Layer 5 of a small transformer language model trained on English Wikipedia (10 layers, counted from 0, width 128). Numbers have three digits each and are written without spaces.
In attention head 2, each number of a token's query is one row of weights dot the token's vector x. The head spreads its attention over the tokens so far by the softmax of query dot key.

Query weights of the head. A number n stands for (n - 500) times 0.00041.
q0: 453468577407530508465509523459637452547522541501478450516469560438514463441530498419477536462400472574427409445510483411539498501498431511599481477459611496513436436423471574492536495477446520516433500464458447433419527471608490426546528507448503396434474604467451484469502486484536522558460504446503540581424578511508599556459516439427443453542522603617508443532480518465467569381529
q1: 438513542562537356507508502551587493696582517520583651467515466487347542637439538574490436518638494617495601502439684507658627490513484522459391572613555408408587632372523419343544319636740421515427564529502405527525555371443619490580433426534437604589558504503471606554480563522396503508462604567369376472530434521549381521492672618512451525583555296447529541538540527489608373607348
q2: 484515441523516571551486480504489425481306385441476503461413457670450507529533433446283448478559585370423383515583423521422436534730486644565616525493458666535713398585600519473429574456373439168449549490566621605502439333529592403439523488579470680551588495413732470625392443466388448525744473562547484513547512560525470415585387506580377411382614513405504623390581494690392394544364
q3: 523619526392500562626636392576508641585471442443354447699398593466489364422497431466622723330394507416415498446579443480409517544458567592576553494523438361514446551493493583444551692562355451698449574361479564432504472470687417566392479630508436572323311586463538489535595507588649533430522494536574470445465533420487565541591438442496386428586391568502537384478405389475565675224533
q4: 502668416387570485394518298462483392610481468433417588579422478531370483401383458360466462582490530332396337325478515538638421605599464409474570547423435433543719472461239523651457598354433581415409500547506617441356438415521437566469527562442640579608550378536555506573504379544498469483508505447467322509544541485509660559590536584605437585409468572496541385429443482600355428450481
q5: 590548438612324358476568644533487621351578495621446203475530677475583393493490414561453455428490654509402580551490470422490401309481493615406563528385543533494251496600505505390574538478615446571398534488495510476491698486482500226601423454381402491593553680444273412567669626699633588435393518591417508581594329477372331612560607482348398506545736594464470574505523521277484542634434
q6: 633393565601614515409474361627296476443358549610520310546373358380697495565434506623457440333420517536431436547560446622441474461558272415537438449351420546507470392460527450583537670437413432476623618506437626456600781551712569479447488450379358482366518439537563494375444580468394546523292664629485508537473630650468486638548237440335561573666569496556641548536387611605403566427432
q7: 756418522384550440519616554678455564346450304541629507633606481371533360304489527508437619508645508320507664390618382372476375370481525573437507372383423506617449456689567474606471731444650442533726479412441393390624660503648527274282490568352351434510219589407449555431789532624522664538497531552478508560322423513545532349530663731302270521380537390487595559365563538510482422394564
q8: 732371578513410527443524511599464481455465682525644532420488448496451457692380495396488563430617483666399497479422431412506639484411646543543391455462351539505484446599428322642465340417591524276602502496449363516454448606705520627569580511517419321418497384462350519571394386471477361495575604693407457500546539566607639412440555425430508397438450403610414393499573535575642413571455
q9: 460435434502513405617518654595365529455541638476562583422516452501499415506461407410620590311579373588487524394546634317350524530498570491587445638333492533428500445414523334379320461457559471476500464559518420548645455512380579612514529568499658451506467637367591463447491373378631498475496516407582626589578653476618534574540645489452549566387548397619517452249551461547558378659579
q10: 657490457475401472475475508439493627665507570396624418265402569514395535507508487489513560547491552424430617588702541515488560476434530313460700560488482663610423438488439583525505442454409518411581485585452509472386344340546456513537493615630391520526583520548408512325580578464413513474372628524332385375492412470520470336551610497404489504738590424301574370588383558572446386663274
q11: 538371369616498370602578524337509546424548646537535465300482454403624539562599469482739480518520561499529581472263487492429463527616280709293422519566539531477428496646679388502608499558612337707493571545714428494544575566512538532517587537411418455605432335333667725506698503476337551562394399391576494244422581475464299480487388504503545559403350567596481514516574482368687406589482
q12: 301491682260497551567483665641317484572370590589398333438354567598291267673719363525536496506572428434603373536381611453386384575468419446699353618490694333474594477690493589483473497535452452489438512429425418500558488581400396698546667654597375534374613368569517416452495466590755413630480582442742624623503628508584432654368399438538660495389392531508533478615397490616433684585502
q13: 526483561255544615583476552642641537618443579491585382367443495455539415416378528455573591542494385576579411561518593495405674395137459403752671492516413533609484328437508530337390544473509467447496581437573522469386305424703542545524433641458419362597600461614548494440439346454413576462443415428500695490455367542501467459531273464594623610466442603564436515712583539520539501532490
q14: 396583546719662659507346487417505631632416565578598553492423609568673346524321636591295471804771325559586307311446647382321396396521806441699501239444724628422858495536432407419241448414541252523325638582519450505537670568401460529634586372372589496526655394423620513343501332569587472368483416458560320333544415528324505424290511464398613218519701385436600521611519446499282454380642
q15: 378680527393585512593653605598465527531606303341350493417476560452324300415536818565707491294455532635744789404496600456648541546611608617304627389391327527486401488451566279495589559480562663625499372658438549450716616484653589586353345474587371461423620398573554704604555603530368785559552508809374461692503289519441484311540532501556407674424296629476551505673503447560566332482331
q16: 626558528526540430460513487435438454442454538416533370593538427552548505555447393474569501378323469511451502614562518531495484526420429477517485445531613536599437573467432483517496444550569537585485472532453458427486566698576594514324536512539554512489517666514449577503569405551505570537417657430567424511400513545372553428408485458431552467512405494639570463613502473505478653491463
q17: 313537510454553550440340440434623701563475567542423670448452453489509445442456571458421527802590587458369535520403478348458378419421608638426569524528578443519603511483544495756406376513463376383496570435532478416552397538393480491478424476477464490475549476429534522530571600575480520554566458397597579416532429512544418447453551465571415585541703524372460343451553551477494465536532
q18: 467481582485415515449498578568514476422431489479519308539477547600528494448513431506596544411437509597454522528528490513496461503479442403620467413488440657480505397462420554413575600457477546712443412453453518531532543522556527490531564500463474583435498543456389455547496497610478589447496493649531553515398514542446551570555373537269536472465426468555447539590546491467532521464590
q19: 520594480424465612413460321496529466794565563405551411504610410600530396530313614436571418621505622825543555618427527293364628161524488426598575467509638559561328519385496492624644488478592424624639289540562375627506481472661472369370810508498386402556301495582337600510383445422574637527289555411416561260443387551727576454517676452571400577383302556571507640466645595657385503662421
q20: 503450505567555670434458303474593507636401454405632387565405362564638472544504358515570481531422526579558514560545493415487393463622518494564631289471489388549444464331417583609506566501443593466498493436652709622309491612655566488488480656514391555332561473614472414338552433493432657421383484605518511381492521550514434620601589526430473420525496472541402539554417529645508418527597
q21: 739471479580437570507558375393511522518448553521712340463476544463440521441480606292689592432600325483509422417354548330618534642306555545479756380445211530497519632454441429633403547451446562455374479531406544460405552514351598651527545522637439441621593428568454604646545452595445477527419527658372492423670505501473575409418546695431527461689303506624457487419424441548390402596297
q22: 676643380629332544578297571388557411374605591569440382719489602475493465435669368593473724637310579581505499639449422547591297579560460466513330448552528590537185508712481545690524556411604484560615409598605533481640570545357526322530516440583539596384478586403538672403641608644529441565549351624511636317443409288522502445628483672352465592537350608539463469464719421514391340559509
q23: 385509613378515502538235790417725553811603452604364318310617340708470483497674514273632602506539288444582400443658622674352559290646314496541427739511675626360771501749439584352395749390412650424411487312488512572440253547585495508340615406811633492650416670427970549307676353423633407508732479551613756562489660470392445605530397365513530263336429434606721310517387490524491722290583
q24: 449416546416452478474639456582445459563645563564356694567700528409454489401469511423448517455648356431557560425426539460512493533416601477467559561546500529354633452518520469566425319324480539511351512442490323381389362415290528533409608553594470389638472413443394383537559436489593524538514558474459542523495640477564390331401454493748614617519509596483510442470545494645522480620451
q25: 470345407371599383473514442578383551661331580382536854333503372424646579350383570319575336486522548603630481424363471616563719594607210558481459595511514599438601635430296542632566348515384542668348635596491589535557514599655545456308568500693425466511455224703423440456523640464548556794528756534575446625543518698565535558468606465612539413642514551582550644395280590352514530350660
q26: 676477485494333537502594581442587448380297643333466221658385414453651538697460539520449473434465376519620599464387483362537449406489539596277562630458482544711530424556497487416624503531455580260492512682555468711587629529551676497381436628453364452377538555340586474495523495346507628442520482522551653360509558552616426469530402635387536738639494452464488524509424623593410375511398
q27: 525570643605358353353508424633582737449541505643397668489485421306384316578502435417532630657408562473441663609123457531612366301500591605471693646390562473450435376644451627476313483452334536488597335620623468519530450382387507431441470410499607443610466531473537544535788473453410420616511482507642338480575385387480707404581650422412465584561493620507338468513752597559521644438498
q28: 513542608498502530625704344431679615617419551330402764590592397427188432404570548409314563597578645551586636411150510352599463502552402694322757306543281359552326543594594518628522555561326688548433572341442471612523479533533671391534486542574324332618505518631344443592504454463245594595468453554500456123474398512606538514385695428283312602428387584278265443428356689433519548838553
q29: 348650464482543370565432457504511502723411501611389646343452488601438518432598609465500418572584453712566516564383388407318374519513435615566462547356578659427537573564369322626490414648498601411519519413524503327493265555467457500481457321582478390566592610542456555642369466561330210610555469430407478388496609489481418386553572630645347601482632552445668556408407528417420583461541
q30: 499635223466743579495527466473445429581389533473536693496344404528610592531588521639575508554409458583748441504565361728532608426643413309555461458653518501473514710517505597553471652386632530678480558483664538450577486428518493619453415563696441554597519528468660456283392521563618341457447574382501456697537589206447606728438407573344578203497658475395533559598560395563545393464514
q31: 566499418274701595390372500510443225554318531655525476509360447594489408421606268656576534507344456744483523642605697333541537585335624554434407476449537504527521451401601468372414729442388437613538306442462386557363512444834396595486449577388596469425508571492533404512355586354644369562489654369524593716550536538501565701571555526457323710677316435516678559351478589536434393506433

Each question shows a short text with each token's key, already scaled and adjusted for position as the last token sees it. A number n stands for (n - 500) times 0.0082.

Then comes the last token's vector x. A number n stands for (n - 500) times 0.012.

0 "ime": 315510557539492435706509395374738509566482453546565644591457672400463561299545489487561461485520
1 " c": 343399550654536470704540407250666456535445457572406531634433633389482529317515498537557380508542
2 "ric": 474351536679487431740552437298654502537422469510325468616459602373446539302524509499530443501519
3 "k": 686436518639434430714528454364734524566436494522424468713451632420449573348518477497579440488546
4 "et": 687514514676459460696534421319692490572472477544563430730440605401465562289514484478592473523521
5 "er": 533491479699464465722478455292715532560460488559651424683475613403497579322546473490581451487502
x: 428546458434614680410655594443560578501420447440645426636558549520663431562493649594308501633158560358487504500592357580560465507730493535649381374472585462461467459313389502510491639506516639439558496491572548640451661481359444539430487474427232584447496511478527514490498610513514531433449569592421574485629365459561470463727467571339365490544440512409469531715418483659476419403459
Which two tokens does the last token look at most, in order? 1 " c", 2 "ric"

0 "y": 284490569579454461747495398245778503615435474536555576567416692404440565249562490508569424464541
1 "m": 344436572655492434754501416265777514632429472580382524647427634443432558276547548530589391463540
2 "es": 503434552664408453750499469271758538615421465576358520670420639394439562219556508502607438495539
3 "'": 590385497741394483777500339190762499558445489551444513688459661436489567244558521493600444460545
4 " first": 728384459650417451700578377213706456539500488560556433795493641368480539215536538457582395498500
5 "-": 513500426657350485727485347193743427552471481582642370648459659419534562288532495507572433434587
x: 519491563520456559626557346516499465539402502410579230518446469565279516561665570653516604525470616492504617501401296454566493503621530410428670599453487518474561495443570465455822681352523615450569642486476431360556618538542424558476638614599481570365633708593511521482361418504422463543480690573503444499475469508373606504678496521485311603545450471397468335625493531526432491453580
Which token does the last token look at most, and with what share of its attention? 3 "'", with about 30%

0 " ": 348440541596529480666537368289747453514433489554539613579451589366490534334551525512585422495548
1 "X": 335417571604520451778546410315688438556453481530421568647451575445479531316535536490566394469528
2 "I": 505399528663505477743520412326695483589445473533361491667454621425454535325519531514569379457550
3 " Ch": 629417493645533472757529430294677450582448460545431417647475622448456519279519581477550393463567
4 "ampionship": 685463497638459447717535438288701476576462460552544426707465618435479550321536514466572479507528
5 " app": 519471473665464486703563380297614441500474479549654352707484639389471510292502501507601435509529
x: 572459506510454392580589381330554396600307417561594181484428483486290444519481483737466334640290639529556459507334373425637415576442422507452501404512440530538316391494712496614435484429624505539589481615450446509529608525680538418529576497621267552457515622535470501451592438560457594502336481408465484435395637529611462348566459440413677654576471469465444580461482438544440607411515
Which two tokens does the last token look at most, in order? 5 " app", 3 " Ch"

0 " and": 349540570584490442727515345192811473553407501562544627559450638401448543276541598508557449492528
1 " M": 344402566609560474806536382262719450561455475590413565699447635417448519238540545515587404498571
2 "ad": 475382554697441444820520390254708469622431485526353509668453594421453525281529577536560393435581
3 "in": 682432529659457445752521422283771521602451492573401405716443642412452558295534481507574425456557
4 "ah": 702450486647432427786534441262735490628429479551561366643469634418451558282538532504555391442548
5 ".": 513480477578445471775418417199810478577400498605600388697485648330496525318530558522588469473535
x: 516541537373515539370665299594461556532575650420615587589439511511508417532477586519326352653323539585591436523479440507405431485508429430388637600706528757519465586438485571468506504499358697436560474536490511423502501398433511398475375543680250495514323595579458449348363618439527560465352494565400509462452417489420453356554408466393440407551342515403472524727391427606568530651457
To which token does the last token give the most attention? 5 "."

0 " sc": 293430573652534457627530392209655460532478453553560619541432679418457521318510511520535422478547
1 "or": 289435595666475446677559489243734487586475521501432519617447625473434512353563548478548498464511
2 "ing": 498448523651448453675516406266708450537470503527352604659450650462467552284552532500628512518492
3 " 2": 690461513603516475605512396272678384624395485544433450653489621400468518295515557477632409522526
4 "9": 726487485592451441611525395293669421656414481574591397673516550391472535321527563496573429521505
5 "20": 532504449612422425701520379276653453581449490579681408664504575419481548317525500466623455496504
x: 591511474427376577598459427516446496465260498512603436514301591550532367379670536444453462629506617510510451557455453582481399409339465551459431539419421421380541431411615597453506642510489396536473534504480587509634414500610450533391457447495252596222570472523474418438559460543519532395410681497434510297539448496351302511696393512190341381596522466370492502703399524578460486315539
Which two tokens does the last token look at most, in order? 2 "ing", 1 "or"

0 "act": 267522620614496403720512395238796510593458468588599614594408740388458581165562521500611390506515
1 " and": 342481573633469444782519299115869479550390501574416658639439684385442560198551610511569429501533
2 " after": 488385547666435453789570347092872406532483514538355753688466681387474543229549568471604488470491
3 "m": 730420539768535414771512341191779457554435473593434427714437675394478533141532620582586344477547
4 "ath": 735456502735440374750529382282824518591421460561579370731458631397464604159520551430580461423542
5 " ==": 513526471639407421855470377078786446567366487621642351740434687298467519358494581493612445479514
x: 370483399492534511512482250474602498452455596456670341516620404542481544500535478491367374378346522342580484580489545360291444413555460532436572427502434540549427632606535419530542479519352712491613337479511506352558372379549494624407317615629374557590488371544526399498443619577558503455417535576450553338550524398451494369611530385337572537552496517480444453753357403598398564518373
Which token does the last token look at most, and with what share of its attention? 2 " after", with about 30%

0 "a": 319454571538475427733536448296767516602440455560558567553443653426445556264555518489559440452554
1 "is": 332433563597447423704502408324765521599436465585406547637444635404470555274540517505569410463546
2 "al": 518426562659490418756503433282730487607420465552330502631456615418457549290539547489590418511532
3 " on": 630356494668452486705507400228747449600451502514432613716476664459462531265537582524586448545522
4 " l": 660451487708506472722510425239695446535454474597565408716481611364484545229524545501562355496547
5 "and": 547496483680409453698546399312793453584451460545656442679483605362463562300523554528553437488574
x: 399321609458509580449614488404509599395506535396485466578535391534520495579491530539603462562457596526507446594527495546581477348632491656507473445508567539561484294347454494481605590464667494547462526575445587381557616641672658559414528522445144522423612568643554395446293375401589559477323497545493470266455389492409586565664436437412522488410554500499380501692369420559586397224458
To which token does the last token give the most attention? 4 " l"

0 "ing": 368519549590496447691514414316717494578438485529547586549428644443469544328545529493576472502516
1 " F": 360417559594559464692559421286673454555462464549417518619470609427467521297530525482548412489556
2 "a": 492422552572475422734549464341705507577474497539373460626483601395470517306531527532539453436576
3 "is": 656436508631436433670493427365714511586435487570433436672472584417487532324528513521546410447543
4 "al": 669493521641461432730497458330670481585433475548578421665485579424467537332529520501578427518541
5 " on": 522387452643440483677505418272705456583461503513605408639505623461480527305529561526568461535520
x: 536533545515571498473559354539468433433315662469512494543251516435537461365416619576504555717505589447469533472462457490558385451608594483578566311511354428504368471426534461586685452605525696413643429507479524430430491444689550443647468582435322596456472615408399489560423514530587485501390586475442396398570535415357435388664552512220681702592488475500467604633359485474485366539543
To which token does the last token give the most attention? 5 " on"

0 " It": 350499569571531453749531439322699490585482480541575622564450604441467524300537522485541422456531
1 " serv": 315469549601506450666503456289634460566488492565424614532440663382447515323533552543562454505507
2 "es": 476447523615486489669483428274696498594470512540368540584451645418462539312538589530586480520501
3 " as": 577395527625464504721499406261734448552440517520457617593472629460487526300527593527576479522492
4 " the": 581405486654433489710494403254692515570448491540520515637501646426493524268540579486550397517517
5 " pr": 538483474679475468735539433311689445491463471564610420711492591373482527305516551499538393499537
x: 694533483535565588522725511389472522410361470338566210634494561562435443601503570588455290527303557454527528586477523505605553624353373544395483421649422745508481535418496489541761509553439560686622459495447510412481477519552494491396351657464389476345569565454379506553416497551400555533594439428390556475452445421339610514615591481509749554578531598629434541585542441586406383496484
Which token does the last token look at most, and with what share of its attention? 5 " pr", with about 70%

0 " h": 333464549653537485714549358235705481505450459572552598592419614365452550265518540514565408504558
1 "ome": 326452588638469452723542393271747521554479467540453567654441662415461549260541527468577434501517
2 " he": 503425529698462460751522369222718485558432492574372617666451624393443535304534537527584417459522
3 "al": 677401551638450406803476496271736488619435478552403493639465629419473527329540538492590428501506
4 "th": 695446486663411441680509426335743486614437472560571396685476628404468566310539530445605419498536
5 "c": 492549459689399416692508403285707501587425471595651425706481626396483546297519505518610433479545
x: 708491427412613556461533493519512416360320496410522342648490551555496528474578636385351409409330401388458437569501373491424503514477521569432610554419513460508475391565531545451606590445578426541529343495467624500536660491665382431663622675539249451610690517615585552470314602428469515390387472582427389436393364459320407483645384532414476451533491474245426440593415490439562630428517
To which token does the last token give the most attention? 1 "ome"

0 " in": 369552559610482483717519393267725434536452499523532610564438608430476538301523557538561459553542
1 "qu": 325441567614534413709505439285637468570463484553426600623453587405476511314519544508586415473505
2 "is": 496454531623422437655478406358724512589441480552377510650458626398480548297519562501574412480547
3 "it": 652447536626449424629479432352703463615455481536423488664481598402465560294522571488579422502507
4 "or": 651485501631450463710467443320739541575463510542541437693466606447488547306554524480594450480510
5 ",": 513440484614404486705469363277728499534436488549596453658491628385483544274517552513561450508518
x: 523498523453484542317716379568589509356342501452691538561446511593519427531395570574342329677488488473521468610395369460502467501533445556256606518570412660547487505327498490434490626574433685224448511492450528421474559526727569527493424554396191438521412581476391465554399550555572480477407557467444450412441500504424380355541553505326457505531360542394583490734419441544581374610506
Which token does the last token look at most, and with what share of its attention? 0 " in", with about 50%

0 "==": 389477584469523457715507421225671464549463488570543567500445642389473503402513550503565440488528
1 " O": 382428562625522483712520419294659440539474476549439545642449591426450516309529556510567401467542
2 "per": 488422554654535452678479430320661485574460478528342522682442591462481546357521517501557434520509
3 "ations": 637438505621472466683490446330709515583470493552434472653457626422470538298543545483566440493517
4 " and": 618430495620479465672516359252714489544429507547549456659492585439472536317526588497539463485524
5 " f": 507508479671499489655558412253680442524474479547628412632506602392491530307530530497551413499540
x: 512649528570481481447594422373361554433337435481517371821547558580703456397563452750528510510269575442529430541400461487515523443681481381279506561545576527547308484391693616532610493529573598409568586600549513469457674402568454547483543464511241513450462607518328497450443569543391545416456476520422557394366542516285621449482599426445673582607406584479541581530406450542555502624502
Which token does the last token look at most, and with what share of its attention? 5 " f", with about 60%

0 " for": 368549553577509477683505399272687444530478513522545630590458599453470533314541545501574514508503
1 " the": 423510537633484485688491408261670515554464498536470602619474652439489528280544550476552424510525
2 " n": 512411534652515498646519414305671449523474492573378531630466592417458521281512524495568417491528
3 "ex": 673387532594479452660512442327661463537475476504415499671478619442495541336543526479554419523521
4 "t": 676445471569415432651472455336683477566442499546567404691490563440498543350522558473537412492509
5 " t": 522485461626482488658522407289653424502459462555607390638505596408478537292522547511544410497536
x: 672442523544534494581538406386483594481502411503505411592417500509390436508464517789472381402427522516570446563397451553602507452457402452422692520660446542593397442269595640554740419525527541590474589568565481368548569549670468531505549483551237606233435635471415539521421614565328467400399453453364572486341450470390571428622594445385706664624552561362482543615491540477516440444532
Which token does the last token look at most, and with what share of its attention? 5 " t", with about 70%